Layer 5 of a small transformer language model trained on English Wikipedia (8 layers, counted from 0, width 96).
Take only the direct path to the model's output, skipping the later layers: a vector added to the residual stream pushes a token's score in proportion to its dot product with that token's output vector.

Output vectors of the tokens that the questions are about. A number n stands for n times 0.066.
"्": 11 4 -2 9 -5 -1 -6 3 -4 0 5 5 0 -10 -5 8 -12 2 9 10 -3 3 -2 5 8 0 0 17 0 2 1 12 -4 -4 -4 -3 -12 2 -7 3 2 -2 -3 21 -1 -11 7 5 1 7 -7 11 -10 -6 -6 0 -1 7 -2 -4 5 -12 4 2 -11 0 5 7 1 1 4 -4 11 2 -6 -3 -6 2 4 -12 -4 1 -1 -22 4 -1 -5 -6 3 1 -6 1 13 -9 6 -11
"aged": 5 8 5 10 -1 -13 -6 2 11 -12 2 5 10 -3 -3 5 -3 -4 11 1 -6 9 -17 3 4 -15 -11 11 1 -2 -13 -5 3 -3 2 -14 3 4 4 -2 6 4 0 9 1 -21 7 -8 -9 9 4 10 11 -2 0 -1 -2 0 -3 -1 4 6 3 3 -12 -7 -12 -8 7 -4 -2 6 1 -6 1 -6 7 -1 8 6 -3 9 14 -20 -4 -9 3 -1 -14 18 2 10 13 -17 -1 3
"tten": -3 13 12 5 -7 1 5 -7 -15 -4 6 5 5 -4 7 3 -16 5 -3 2 -16 -3 -4 6 0 -3 0 8 -13 7 0 6 -5 3 -9 -10 -12 -4 7 -11 13 -3 6 -4 -1 -19 3 14 -1 10 -2 5 12 -1 10 8 -6 -1 -4 1 8 -11 -1 2 -17 -10 9 -2 5 -4 6 3 4 -1 -14 4 0 -3 5 11 -11 -4 -1 -7 -1 12 -5 -4 -1 16 6 8 10 -6 7 -11
"ized": 7 8 0 8 -1 8 -1 11 1 -5 -3 15 3 -7 7 0 -12 -1 4 -5 -13 -1 -6 6 3 2 -12 6 1 2 -6 1 -4 1 4 -9 -11 5 8 -11 -3 -1 -4 11 14 -14 7 -6 5 9 3 -3 9 -2 -3 -4 -15 -10 4 1 6 -5 7 3 -3 13 -5 15 -12 -1 3 -14 4 -22 -1 -4 9 -1 4 -4 5 3 -5 -8 2 -7 11 4 -8 11 6 -1 6 -9 -4 2
"ä": -2 11 6 6 1 1 -2 -1 4 8 -1 9 2 5 -6 7 1 5 -4 7 -11 -2 1 3 1 -5 -2 -2 8 -5 -5 -1 7 8 -1 -3 -9 6 0 -6 4 5 -5 17 -3 -12 5 1 9 -7 -7 13 -1 -1 3 -14 -1 -2 0 -4 3 -5 -4 -6 -1 8 -3 -3 -2 5 5 1 1 0 -1 0 -15 -2 8 -10 -11 -1 0 -25 0 -4 -7 2 4 -2 2 3 19 -1 -2 3
" Indian": -3 -7 8 9 1 -5 -3 -2 6 -5 1 -7 -3 -8 -3 -2 -4 -1 0 8 -1 5 -5 7 3 -4 -8 9 -11 9 -1 1 1 3 -4 1 -6 -6 -4 4 8 -5 2 14 7 1 4 8 -3 -5 7 -1 -6 -1 -1 4 -1 -6 -3 7 -5 -8 4 1 -10 4 -4 0 1 4 9 -12 9 0 7 -2 -1 3 2 3 4 18 2 1 -1 3 -2 -1 -1 -5 3 6 -4 -16 -8 -6
"ꦶ": 21 -1 2 5 20 19 -11 9 -4 1 -2 12 -10 -8 -7 20 -4 12 10 5 -17 -8 -19 10 3 -2 -16 21 -13 8 -6 18 5 5 -6 -14 -23 -12 -6 -2 10 -9 -5 44 8 -50 9 17 -4 -7 -1 25 -1 -10 3 -4 6 -5 -3 1 13 -31 0 1 -14 8 -1 -4 6 4 7 9 9 -5 -14 2 3 5 4 -7 -6 18 5 -27 5 -9 -8 -8 -4 8 -13 22 28 -14 -11 -20
"Ō": 0 -5 2 8 3 4 1 9 5 -7 -4 6 -12 -10 4 10 -7 2 -3 15 -5 -1 -12 4 -5 -5 6 6 -3 9 -3 -1 2 1 -4 1 -18 1 -11 10 17 3 -1 4 0 -16 5 18 -6 -6 -7 11 9 -2 0 -16 4 -1 0 9 4 -5 -2 1 -6 5 -5 -3 -6 8 8 -7 -1 1 0 0 6 5 7 -2 -1 13 -1 -23 -5 -1 -2 0 -3 1 -3 12 7 -5 -7 -8
"ance": 1 17 -3 5 0 13 -4 18 -2 -8 14 0 -1 7 -1 -2 4 0 2 -4 -10 -16 -16 10 -2 -8 1 4 -3 -10 -5 -6 10 -14 7 7 6 2 0 5 4 -8 -2 6 -3 -20 9 -5 9 0 6 15 2 0 0 0 0 -24 0 -4 12 -3 -2 2 4 -4 4 -6 5 5 -1 -4 7 5 -9 5 -6 11 9 -6 -5 9 -9 -14 3 -4 -7 2 -10 5 -2 1 16 -3 -24 8
" Location": 8 5 -2 -2 8 -4 -3 -3 -11 -2 8 16 -16 -9 -5 3 2 13 6 3 -19 8 6 6 11 11 14 3 1 1 -1 3 -5 9 -4 5 -18 6 -1 -3 5 -10 -7 13 -12 -10 -5 18 -12 2 4 9 -4 -2 5 3 -11 7 -1 -1 6 -11 -3 6 -8 6 -2 2 -7 5 -1 3 6 -3 5 2 7 -1 5 0 1 11 -2 -13 -7 -4 -11 -10 2 0 -2 3 -2 -1 -14 -10
"G": 17 -4 11 11 30 19 -11 11 -7 1 3 20 -13 -17 -14 16 -3 10 22 8 -32 -11 -27 16 3 1 -26 54 -17 3 -11 35 13 9 -10 -18 -42 -17 -17 1 23 -14 -8 63 13 -94 20 32 -7 -9 7 20 2 -12 13 3 9 -13 1 4 20 -32 1 6 -32 13 0 -6 5 12 10 10 33 -12 -15 9 5 8 9 -19 -3 24 12 -49 9 -15 -12 -6 -3 9 -32 17 38 -28 -22 -35
"ń": 14 -5 3 -2 0 -2 8 -2 -9 8 11 5 -3 -10 3 6 -4 8 0 11 -11 0 -8 8 -9 -13 -15 -2 -2 17 2 23 -2 13 -17 7 -15 -4 -5 -3 3 -2 -4 6 4 -10 16 6 -1 -7 -2 6 -1 -2 1 -9 3 4 -2 -2 3 -12 0 10 -2 -2 4 -9 -4 10 4 3 -5 0 -9 13 -5 0 0 -9 0 9 -5 -21 -2 -2 -8 -1 6 6 -2 3 10 9 1 -2
"ễ": 7 11 0 -6 1 -2 -5 7 -2 -8 7 9 1 -9 -7 -1 9 0 -1 8 -13 0 -7 8 6 -11 -3 5 6 3 -3 9 5 1 -8 2 -8 0 0 -5 9 9 -7 20 0 -23 9 12 7 -11 1 14 -10 -2 8 -17 -3 -9 5 -6 8 -5 1 4 -1 0 -10 -9 5 3 18 -2 -4 0 0 11 6 -2 -3 3 8 4 2 -20 0 -12 -4 7 -2 -5 -4 13 3 -16 -3 -7
"spect": 3 -8 -5 -8 2 11 9 -3 6 -11 5 -4 0 0 -8 -6 -5 6 4 1 -2 -9 -1 6 16 -4 -2 10 4 5 -2 7 -2 1 -10 9 6 -6 -8 -8 3 -16 -9 0 8 -17 5 6 -2 8 -7 5 5 0 15 -5 8 10 -8 12 8 -1 -6 0 0 1 8 -3 -10 -8 6 -5 15 2 -14 -5 1 -2 5 -7 -16 17 4 -17 7 -2 4 -2 -11 4 -2 3 19 1 6 -9
"pe": 17 8 6 -5 7 -6 10 -1 9 -4 4 -8 -5 -8 10 5 -2 16 0 -5 4 -9 0 -1 -1 7 -5 -4 -8 2 0 1 0 -15 -8 -5 -6 1 1 -6 6 -2 1 -4 3 -18 -1 1 -3 9 4 18 -1 -1 1 -7 -10 2 10 0 0 -3 -6 -4 -15 10 9 5 -12 -2 -6 2 8 2 -15 5 3 3 5 9 -12 10 -5 -1 4 -2 -5 0 5 -7 12 -11 7 -2 2 -2
" than": 13 0 -7 1 5 -4 1 4 21 -7 -5 4 -7 -7 11 10 -3 7 3 -10 -9 5 2 3 0 2 -16 -1 8 -1 -11 18 5 -9 2 -16 -11 -9 1 -4 -4 -9 -6 22 -4 -18 12 -4 -6 3 -9 -1 9 -2 7 -8 12 -10 6 0 8 0 -2 13 -7 -2 4 -1 -6 0 8 4 2 -6 6 -4 1 -1 1 -2 -2 2 1 6 1 -3 0 -5 0 3 -5 0 2 -1 8 -2
"ating": 6 6 -13 9 2 0 5 1 10 -1 6 1 -14 3 12 -5 2 1 -2 -5 -15 -1 -2 13 1 -13 -5 7 -4 -2 -10 7 -8 2 10 1 -11 -6 8 -4 4 -1 8 -1 0 -23 -4 -5 11 3 8 5 13 -2 1 -2 -1 -9 -6 3 -1 -9 -7 10 -6 -8 1 9 7 1 2 -4 12 -7 4 -3 8 4 4 1 -3 5 7 -21 -6 -2 0 -7 -6 4 2 2 8 -11 8 7
"ꦴ": 18 -3 11 12 33 20 -11 14 -6 2 2 23 -15 -17 -13 16 -5 10 24 9 -32 -12 -29 16 2 -1 -23 50 -18 6 -12 33 13 13 -10 -19 -44 -18 -13 0 20 -15 -10 65 13 -93 17 30 -7 -8 6 21 3 -13 12 4 9 -12 0 5 18 -32 1 5 -34 14 0 -8 6 13 11 10 36 -11 -16 11 6 7 10 -19 -5 24 11 -49 11 -13 -13 -9 -4 9 -36 17 39 -25 -21 -40
".": 0 5 5 8 -2 11 -6 -4 5 -3 -6 -12 -14 12 3 11 1 -6 2 2 7 -2 7 -2 -3 0 -6 -2 12 -1 1 6 1 -4 3 -3 10 7 8 0 6 -3 -10 -1 -9 2 5 -4 -2 6 -2 -4 0 1 2 4 10 -7 -3 -11 6 8 -2 4 5 -4 -2 -11 -8 -10 4 -2 16 -2 4 2 -6 -9 -7 11 0 1 -10 4 -7 -9 0 -4 0 -1 -3 -3 -3 2 6 3

Output weights of attention head 0. The head adds the sum of these rows, row i times number i of z. A number n stands for n times 0.005.
o0: -5 19 6 -45 -11 8 -22 32 -19 -14 17 -11 -42 37 -8 -2 39 41 -12 35 -6 -3 -22 9 -20 2 -29 -26 25 47 -14 -34 9 -32 -17 22 -13 26 -8 18 59 -30 -10 -7 4 -28 1 8 1 -12 -21 1 31 23 -21 -23 44 -49 -20 29 2 -24 -12 -1 -21 -2 -22 57 -3 -3 17 12 1 -49 -12 45 -7 16 -6 -2 -1 -3 -50 -53 2 -32 -3 -26 17 10 31 -14 56 15 -12 10
o1: 39 31 8 30 -4 17 9 14 -2 -12 -8 66 -40 -5 11 -10 36 11 -16 -44 25 1 -26 42 -20 -40 -33 20 6 -28 -24 4 22 9 -7 4 -4 -45 -5 8 28 2 -18 -6 -1 -56 31 -26 -20 -33 -24 -24 18 28 14 -70 -31 15 -5 21 -24 35 10 18 -62 -11 -10 -4 42 23 17 28 -26 -23 3 8 -3 36 7 -35 -36 -2 9 -18 -16 -8 10 -44 -27 -2 20 69 15 -15 4 13
o2: -4 13 0 -11 -23 -12 -14 43 27 8 8 3 4 16 -5 34 -4 -41 -16 29 -14 -5 2 -35 -13 42 -22 15 -9 33 -18 17 22 -3 -39 -21 -60 5 21 -23 9 14 -17 22 26 21 68 1 -20 -42 -59 -25 15 -1 -7 5 -4 15 -28 -13 -38 34 -11 -13 -5 14 7 31 -4 -32 -7 17 61 21 25 15 -10 -22 -3 4 -24 0 -19 -17 12 60 -20 -15 30 -13 1 -57 29 1 -33 9
o3: 5 -31 -12 -10 -22 23 9 11 -33 5 -36 10 25 30 -40 30 -9 -1 -17 15 -49 6 -2 18 -5 45 -7 -16 10 22 -1 25 -8 -9 -6 -10 -26 -33 -8 -13 13 19 -4 -14 -5 -9 -9 -4 24 -16 -24 -47 12 -8 -30 -29 13 -15 10 -36 -4 6 7 7 32 -8 -5 9 2 -29 44 4 4 21 -43 -10 -15 30 -2 -12 -8 1 -33 -15 -22 -24 1 23 -31 -2 5 -35 4 -15 46 -41
o4: 41 -25 -23 -49 -38 -21 1 35 33 -31 -56 59 -13 -31 -6 13 2 28 -55 39 -24 -25 45 -15 17 36 -5 46 21 54 -15 -17 -15 48 -9 -9 0 8 11 -18 -11 32 -1 21 -19 17 -13 17 16 30 18 -24 23 3 -6 5 -57 -25 -26 6 -16 -9 18 17 -10 12 38 37 10 25 -8 -36 -18 11 18 14 -5 19 -22 1 -30 36 73 1 -20 21 48 8 2 46 38 -55 41 16 -2 -23
o5: 8 8 45 1 -4 22 41 11 28 38 15 -18 -49 25 14 -2 -3 -25 5 25 4 -1 -27 26 -3 -7 -22 -6 46 -86 38 -15 -10 -26 22 -17 41 18 48 -35 24 22 37 12 0 -64 7 -6 15 -20 -16 -10 52 4 -31 -8 17 7 24 -11 9 -34 -31 3 42 -12 28 4 -24 -45 73 -17 -26 -3 4 26 -58 -3 -16 20 14 7 13 23 12 62 9 19 -15 14 -32 -5 -51 -1 11 -5
o6: 11 7 -25 16 -6 -13 24 44 -20 -40 -40 14 44 38 14 -57 -23 2 -5 -10 23 -4 32 -16 -66 33 28 3 -28 -21 3 10 22 -25 0 -11 93 12 17 5 3 1 18 14 25 14 -22 50 62 36 -21 -20 -16 48 -2 40 18 -10 27 28 -23 -8 -2 36 -6 -4 -16 -12 8 -24 -53 -1 -13 -46 17 24 -6 12 -6 60 -14 60 13 -46 28 15 -35 19 -1 -43 -16 12 -7 -34 40 -15
o7: -32 43 7 -9 20 34 -10 -19 19 -26 17 37 29 -32 -55 -4 -7 -20 39 -9 11 -48 15 2 32 21 26 5 -2 38 -23 -22 32 26 18 -17 -14 -11 29 61 -5 20 44 14 -7 -27 1 8 -30 -24 10 -17 -10 41 24 -10 2 35 -61 -29 -22 -13 -1 -3 30 -1 -13 -26 10 -48 -18 -7 47 -47 23 -12 17 20 21 -22 -5 22 -57 17 -7 7 4 -18 -15 14 -48 13 -31 -5 -23 -18
o8: -16 -6 -32 -12 20 -41 -7 23 37 -5 7 -4 6 -28 0 9 5 -60 26 14 -21 17 -27 -40 -22 31 9 -30 5 0 23 3 15 -21 -36 -34 14 -8 6 1 -56 -5 24 14 3 32 -18 -5 -19 10 -29 10 -18 -10 -16 56 -41 6 11 -41 10 31 -4 -2 65 3 30 8 -8 -13 -3 -20 -45 -9 -7 4 17 1 42 5 6 10 18 -38 -31 -31 -36 -20 -47 40 0 40 -44 54 11 4
o9: 18 17 2 -16 9 3 -9 1 -8 11 -36 3 -34 0 13 -18 6 -10 3 21 4 -19 21 -2 12 11 -5 15 9 -17 11 1 0 42 -21 4 -5 -35 34 30 -5 3 5 28 -27 24 11 16 44 8 -19 -39 -24 2 -33 -8 5 30 -7 -30 -4 6 23 -40 -21 -27 12 -15 -7 8 23 11 16 3 -6 -26 -57 11 11 22 -27 -43 1 -9 36 -50 -2 5 -12 12 13 -47 9 35 29 -16
o10: 36 -16 28 -20 -58 7 28 -10 -42 -45 38 -37 1 0 26 -26 -10 -29 4 -70 -23 37 9 -33 -6 62 41 32 8 -10 13 -10 -11 -9 -15 -20 19 35 10 37 -17 -56 -21 -16 -11 -2 -1 7 1 43 -6 -17 -15 -19 46 -6 57 52 -7 35 36 20 3 -27 7 22 -7 -17 -9 -24 -44 -25 29 31 26 -27 6 -26 8 2 -14 -20 0 31 25 -11 -44 -3 19 37 20 6 47 3 -1 -6
o11: 17 40 -10 26 37 31 15 7 12 -14 0 9 -16 12 -9 40 -8 -29 14 -29 14 -6 -29 1 15 29 -12 13 28 -17 -15 -13 9 -14 -17 -31 21 -4 13 -7 42 1 -18 38 -12 -23 4 -29 -27 -2 4 25 11 19 34 9 55 45 -19 -9 20 26 -29 11 54 -17 31 -16 9 -4 -17 -8 33 -12 -7 10 -46 -33 -17 -19 13 13 19 -12 -11 -47 37 -20 11 -42 -38 29 -23 24 -13 26
o12: 32 -15 9 -29 42 -27 60 -41 22 24 12 27 3 -16 2 -19 -15 -6 15 -2 -3 55 -66 40 56 72 45 -2 1 9 -39 -30 4 2 4 7 -74 -12 -18 21 27 22 -16 -22 32 18 -2 -14 -34 -35 23 1 -4 32 12 -26 -24 10 -11 5 -2 -5 -14 -16 -18 -16 -19 -12 -31 -18 37 48 -16 20 18 14 14 -12 -6 -39 8 -43 25 12 -6 19 14 -12 -9 12 -12 -2 -15 10 -72 -25
o13: -1 6 1 25 15 50 5 23 4 11 -25 -45 -9 -14 22 -3 28 -2 5 -11 -22 -17 -19 32 8 28 29 24 8 22 -7 18 -24 -4 -3 3 16 0 6 3 4 8 -17 16 -40 -3 -12 -17 -24 22 6 -48 12 -10 44 6 26 -1 -5 -30 11 -8 19 -20 -39 58 7 15 -17 -61 -19 33 3 -30 -1 21 -13 12 -44 28 64 53 -21 49 6 36 12 -23 -10 14 1 -14 -58 -9 -2 31
o14: 30 -5 5 -7 58 54 -26 46 -26 -13 -8 -31 -1 44 23 -11 22 16 -21 -24 -39 8 -30 -8 30 -50 25 12 6 45 28 -4 -27 9 22 -28 2 -25 -19 6 -14 -8 15 35 61 0 -4 18 14 -33 20 -1 20 -40 30 27 0 49 -3 -17 0 25 -56 23 28 20 15 -8 -31 9 -14 38 35 41 13 -26 -32 -18 -24 -34 -8 -14 9 8 12 42 -69 12 -11 22 -16 -3 -80 -34 -37 -18
o15: -16 -36 -19 -16 -29 -13 49 -2 9 31 21 -54 -51 -11 5 -33 -29 8 22 6 45 -42 13 -2 -13 14 -3 13 -15 11 -28 27 -34 15 11 -44 -27 -12 -17 -19 5 22 -32 42 -5 47 5 -27 4 28 22 11 -12 50 -17 2 -27 -42 12 -5 6 -46 42 16 1 13 51 26 36 -1 5 -42 22 2 35 -14 -34 13 24 -11 1 1 -10 -31 -14 4 -3 62 -32 -40 19 -53 -22 30 52 -12
o16: -5 -8 -4 12 5 0 27 32 47 -34 6 -22 17 -27 -7 7 -32 37 -10 5 -2 -4 19 33 -9 -21 33 13 -2 10 42 45 -14 -13 0 2 3 2 3 -56 -8 -33 47 -2 -1 -7 -28 9 1 55 -57 11 8 5 14 18 -51 4 -11 -48 -35 -11 4 55 23 -41 8 24 9 30 -8 -19 -59 -1 4 21 -7 -26 21 7 36 -2 -15 8 33 -15 3 -11 23 36 40 -21 52 -16 22 -10
o17: 16 39 13 16 13 -3 23 12 18 -13 8 -9 -7 10 -6 -21 -32 -46 24 -35 -38 4 -22 -35 -6 17 2 -3 -3 29 -4 9 -23 43 -44 -18 -16 34 -20 27 19 12 18 -8 0 11 -13 -43 -1 -7 -15 -61 32 54 -47 40 12 -15 0 -9 16 -4 8 -9 43 -30 37 25 39 6 -39 10 -6 11 -27 23 -13 -20 36 -14 16 -12 0 -37 20 -24 -5 -17 29 -49 40 6 -68 -46 -24 -4
o18: -28 2 -16 -36 -35 4 -6 -10 -20 10 7 25 -20 -10 -54 22 7 20 -23 6 23 -1 12 -22 -14 -28 42 -22 -32 -21 -15 32 -26 -28 39 -18 -24 -4 5 27 -51 -17 -25 31 9 -24 37 32 26 -7 18 3 11 -25 61 5 -39 18 -11 -22 16 31 -7 -50 27 -56 25 -11 -19 37 -21 -20 -8 -3 24 -13 -2 20 21 34 -3 11 7 0 -19 6 15 -41 11 26 27 -64 -42 -11 -20 -9
o19: -24 2 2 19 -8 -8 -21 -18 -5 21 -10 31 -7 28 78 -15 -37 11 -11 -32 11 25 6 8 -7 -33 -4 8 42 39 9 3 -10 -9 6 -32 6 19 -7 18 30 -18 -3 -19 -57 -26 -30 -15 -9 6 -7 -9 -3 -3 30 31 -2 35 4 5 37 -6 26 27 -1 -18 -47 -19 14 -9 -2 38 29 -41 10 -44 6 -11 -14 -2 20 -4 28 -8 -54 17 -5 -50 -8 4 -5 -33 -25 -15 -10 -11
o20: -12 21 5 25 8 3 -40 -32 61 11 10 45 5 -15 -1 -41 18 15 -7 -1 22 39 2 -29 -4 40 -14 52 -11 2 31 -18 -2 12 10 -22 -43 -14 -35 27 -13 -6 -26 -7 28 -5 -16 -28 36 -37 6 59 29 12 -17 -1 -27 -20 30 -35 -1 -19 -8 -21 33 -8 17 42 28 2 -41 33 10 -30 0 -21 7 32 9 21 -1 -23 -18 -3 11 16 -4 -20 18 27 52 17 -74 -11 -5 -7
o21: -11 -4 -9 17 40 -43 30 -35 -25 -62 -27 -18 -20 52 49 -39 -22 -28 30 24 42 -13 -14 -3 17 -2 4 -53 6 -19 4 4 15 10 18 -45 -22 -30 45 28 -19 8 -11 17 16 -41 22 0 -15 52 18 -11 -19 -31 7 5 -29 53 -14 -29 25 -14 37 -16 25 20 24 15 26 26 24 -28 -2 3 -26 -5 -18 44 12 23 9 9 -53 -9 0 27 -70 -5 -22 19 8 -5 12 36 4 43
o22: -5 -28 46 39 -25 13 -9 10 -35 -29 0 -7 21 -21 -1 -28 5 5 -14 3 9 2 -15 -10 38 6 -1 35 1 -23 5 6 0 -1 -11 10 15 44 -21 11 36 16 -12 6 7 11 12 -9 24 7 -52 10 -3 25 -7 -17 -33 -19 14 -32 61 5 -13 -1 -65 19 -8 16 9 8 6 20 44 8 18 15 6 9 -1 -9 -16 4 0 -24 -47 31 -3 -7 -39 -6 -46 -26 0 2 -14 1
o23: -5 -21 -16 27 6 41 24 -17 29 -25 14 -12 -17 44 -9 14 -18 22 -58 55 32 0 49 4 -15 -39 1 25 7 -21 36 -3 -15 12 -7 -24 15 5 3 9 3 -58 -1 29 -24 15 -95 -24 13 17 -11 2 -86 49 11 -3 26 2 21 11 -45 -26 21 25 -27 9 14 0 20 29 5 -7 22 46 10 47 6 9 24 16 -9 62 -39 -30 11 42 20 -13 -16 -17 21 25 6 -10 21 -48
o24: -20 27 50 21 0 13 2 -44 6 -9 -9 -35 -40 25 17 4 -7 -14 -1 -26 14 -32 -17 -51 -26 -29 -24 45 -12 14 -9 -5 3 -49 -4 -8 2 14 4 -48 -11 18 24 7 3 10 24 -2 36 17 -9 -8 -10 11 40 0 -10 13 -5 -3 2 23 -1 -10 -2 -25 35 -49 -38 8 31 -25 -45 13 -14 -45 -50 17 35 8 -27 0 38 7 -12 4 26 -49 33 -3 2 -23 -23 -11 4 62
o25: -3 15 5 -23 -36 6 16 -47 31 1 10 26 -18 3 -41 -12 -12 -2 -35 -15 -6 38 -35 60 26 13 26 -23 9 -10 -32 -20 -30 -17 0 -23 24 -12 13 -11 8 36 4 46 -2 12 25 -19 -13 48 -33 -26 -12 -24 15 -10 34 -31 36 18 2 -8 -13 22 -31 13 -29 27 -1 22 26 -46 3 -7 1 24 -5 -5 36 -40 17 10 -23 -15 16 19 41 -14 -20 -2 3 2 29 -17 48 19
o26: -6 -45 17 -44 9 39 -42 30 -28 -12 -13 -62 -4 13 -13 23 -21 9 -14 7 12 -25 -7 36 -18 1 20 36 25 18 -9 -5 28 24 -26 -28 38 11 -3 -15 19 7 -54 -40 -16 -27 21 -3 -17 -4 13 -12 -17 -44 -11 -1 51 55 -24 27 -62 28 -4 -34 -29 -27 11 -31 -25 -19 26 7 25 -18 -17 66 -40 3 -18 -22 14 3 -24 13 -10 -46 33 -29 41 -44 -16 33 -3 -21 11 -13
o27: -24 15 -4 12 -3 -37 -14 -13 0 8 -16 6 -11 24 23 -13 15 11 -18 39 26 -21 -7 32 23 18 -9 -9 16 -35 25 33 0 -21 9 19 -5 -21 37 -9 36 -11 23 52 2 -11 9 17 -23 -13 36 0 -6 -15 -5 -3 -44 -9 2 30 -53 13 25 20 -15 -26 -9 42 -5 -8 -5 -21 -4 11 -53 7 -21 9 -5 -11 -10 15 -43 60 47 -14 14 -2 -13 1 -4 -27 -14 -18 -26 40
o28: 21 12 -21 -15 12 5 30 -15 -5 -20 -14 -34 -8 -34 16 -28 -13 46 5 17 -47 10 -19 17 25 -29 -15 -15 -27 8 -65 7 16 -23 1 -16 72 56 15 -5 -17 -37 -43 -15 -13 2 -7 21 30 -6 -67 1 -55 -15 -43 5 27 26 -54 -6 -10 -9 31 10 32 4 23 -8 0 -5 2 36 -44 17 18 -64 10 20 6 29 35 15 -39 8 -13 16 -14 -12 -24 -2 8 -17 -16 4 -18 30
o29: 31 36 16 9 19 -26 29 16 4 51 37 22 15 26 -32 33 -20 22 -30 19 -21 -36 -3 -3 38 7 38 -16 -8 -37 -1 -21 27 -19 2 25 4 -17 -30 26 -15 6 -5 -17 4 -21 -14 25 -27 -22 -18 -23 3 2 27 -34 -35 -2 -27 20 -18 57 -17 8 -1 -15 5 -9 16 33 -30 -11 -43 4 38 24 28 41 -8 -33 28 -72 23 1 -24 31 -39 16 18 -5 -44 26 -34 26 10 -34
o30: 33 37 -21 25 12 23 -24 -11 40 12 -12 -46 26 -20 -5 -25 -46 31 -52 1 28 -26 -7 31 37 -31 -10 -6 29 -4 -36 0 -18 -53 11 1 -31 6 37 5 -19 -21 53 7 -35 -3 31 -17 19 14 18 0 -19 -17 -4 -47 17 -16 -4 -17 -47 -3 7 37 1 -3 21 25 -48 -36 27 -26 27 15 35 29 -10 -32 -22 -16 27 29 22 58 -12 -27 -40 -1 -21 -15 34 -39 -18 23 62 -37
o31: 62 15 -5 -17 -13 17 1 12 12 12 11 -36 28 39 -8 20 9 -31 20 -15 16 7 -7 18 19 -38 6 -53 46 2 -16 -13 24 -8 9 -33 30 6 -2 -13 39 1 -50 5 -68 19 16 -25 -27 25 36 34 30 49 20 -25 56 -30 -15 -59 5 -7 -22 -15 -20 -24 -12 -16 -40 -30 40 14 15 10 -39 -22 -20 -24 -23 69 0 36 -18 -4 -19 -17 13 -4 16 37 -22 59 11 26 -4 43

Each question shows a token from some text and the vector z that the head gathered there. A number n stands for n times 0.019.

"ni": 31 13 -8 -3 -7 0 -5 -4 -25 1 -1 -14 5 -2 -32 7 11 -1 3 10 6 -10 24 9 -6 16 -13 -2 11 5 -8 14
Pushed down most: "."

"65": 27 9 -8 3 1 4 -2 -7 -24 -2 2 -10 -1 -1 -21 9 18 4 3 17 4 -1 14 15 2 17 -9 3 11 3 -6 9
Which two tokens does it push up most, strongest first? "ating", "tten"

" \"": 50 -5 4 5 -6 -11 -14 -17 7 31 -29 -20 6 -7 -22 15 0 -1 -4 12 6 -13 13 5 -22 -14 -4 -30 37 -51 -20 26
Which two tokens does it push up most, strongest first? "ń", "ꦶ"

" Bar": 26 14 -4 10 -9 -2 11 -6 -26 1 12 -16 3 -3 -20 0 24 3 -4 22 -8 -4 18 13 -2 9 -9 2 13 1 -4 7
Pushed up most: "tten"

"is": 16 33 -18 6 1 -8 -3 -3 -20 7 8 3 -6 8 -29 2 10 10 5 24 -21 -5 16 8 11 18 -9 -1 -3 1 4 26
Which two tokens does it push up most, strongest first? "aged", "ating"

" four": 26 17 -10 2 -4 4 5 -4 -37 4 2 -7 3 -3 -25 1 17 1 -1 28 0 0 16 11 7 20 2 5 10 -1 -16 13
Which two tokens does it push up most, strongest first? "G", "ꦴ"

"'": 44 -21 30 15 28 3 -55 32 -17 18 -32 -14 22 55 -29 44 44 -8 -3 27 5 -1 -10 -33 -31 49 15 10 -17 -51 8 47
Pushed down most: "ance"

"n": 26 3 7 -1 2 1 -16 -20 -14 10 9 -11 3 10 -22 9 -7 -22 0 2 2 -5 9 10 -1 27 -6 -2 3 -3 -6 33
Pushed up most: "ä"

")": 20 20 -8 -5 -5 -5 -4 -17 -32 -6 7 -5 -3 -7 -38 -1 11 2 -5 21 -2 -9 11 23 4 15 1 -4 0 -7 2 12
Pushed up most: "ating"

"te": 20 7 -8 4 -4 -5 8 -5 -19 5 3 3 9 2 -29 9 -6 -9 -2 29 -4 -10 10 3 9 13 -8 3 9 1 3 25
Pushed down most: "ꦴ"

"gi": 22 12 2 6 5 5 13 0 -19 -9 14 -5 10 29 -7 -24 21 -5 -8 21 -9 5 16 1 -17 19 -7 5 17 -14 -12 7
Pushed down most: "ä"

"s": 33 13 -4 1 -10 -6 -3 -5 -28 0 7 -12 4 0 -21 1 9 -2 5 26 -7 -5 18 13 3 15 -2 1 13 0 -7 18
Which two tokens does it push up most, strongest first? "G", "ꦴ"

"e": 28 7 10 -1 -8 -1 12 -11 -16 -2 5 -4 12 -3 -15 7 2 -7 -14 9 -19 -9 9 19 2 9 -11 4 10 -12 5 17
Pushed up most: "spect"

" Pa": 23 26 -21 -5 16 0 1 -25 3 -7 2 22 18 25 6 -9 19 -8 8 12 -10 0 18 -8 -18 9 -19 -9 16 9 -28 44
Pushed up most: "aged"

"ell": 27 11 -11 -9 -6 1 -8 -15 -20 0 4 8 4 0 -9 9 8 -7 -2 10 -15 1 15 2 -2 18 -7 11 6 -5 3 40
Pushed up most: "ance"

"M": 34 24 -6 -1 -2 -17 -4 -2 -15 -7 2 -12 12 1 -23 3 -1 7 -3 6 1 -14 15 -3 -13 0 3 -11 9 7 -14 9
Pushed down most: "."

"ing": 24 18 -14 2 -9 -8 7 -6 -29 3 6 -18 1 -5 -29 0 11 -4 6 21 -8 -3 11 11 1 14 -3 -1 9 3 -13 12
Pushed up most: "tten"

"na": 33 27 5 2 16 -7 1 -17 -27 -3 2 -14 1 16 -20 -3 3 -7 9 6 4 -12 35 23 -6 13 4 -15 -3 -4 3 -13
Pushed down most: "."

"mp": 19 1 -7 7 -6 -8 2 -8 -8 8 2 -17 -6 13 -25 -3 -13 3 3 18 -4 2 2 -3 -11 9 -9 -1 15 -5 9 37
Pushed up most: "."

"o": 30 11 -10 -5 -5 -2 -4 -15 -26 2 3 10 1 -6 -15 10 7 -2 -11 10 -20 4 18 8 8 14 1 4 13 0 1 35
Pushed down most: " Location"

" ": 45 21 -3 1 4 6 -20 0 -28 -6 -2 15 15 -5 -13 0 16 13 2 6 -4 -17 4 -9 -10 24 2 2 -5 -5 9 29
Pushed down most: " Indian"

"ography": 27 14 -11 3 -10 -1 -4 -8 -31 2 8 -10 6 -2 -22 1 17 1 2 32 -2 1 18 15 -3 8 1 -3 19 6 -9 20
Pushed up most: "tten"

",": 45 29 -1 -1 -10 2 15 0 -32 7 0 -20 -16 -2 -27 -2 14 -2 -7 -4 -3 -3 15 17 3 27 12 8 1 -13 -2 13
Pushed down most: " Location"

"li": 23 6 -4 5 -3 1 6 -1 -22 2 7 -3 8 2 -20 6 12 1 -2 24 -12 -12 10 6 0 9 3 2 14 5 -4 28
Pushed up most: "."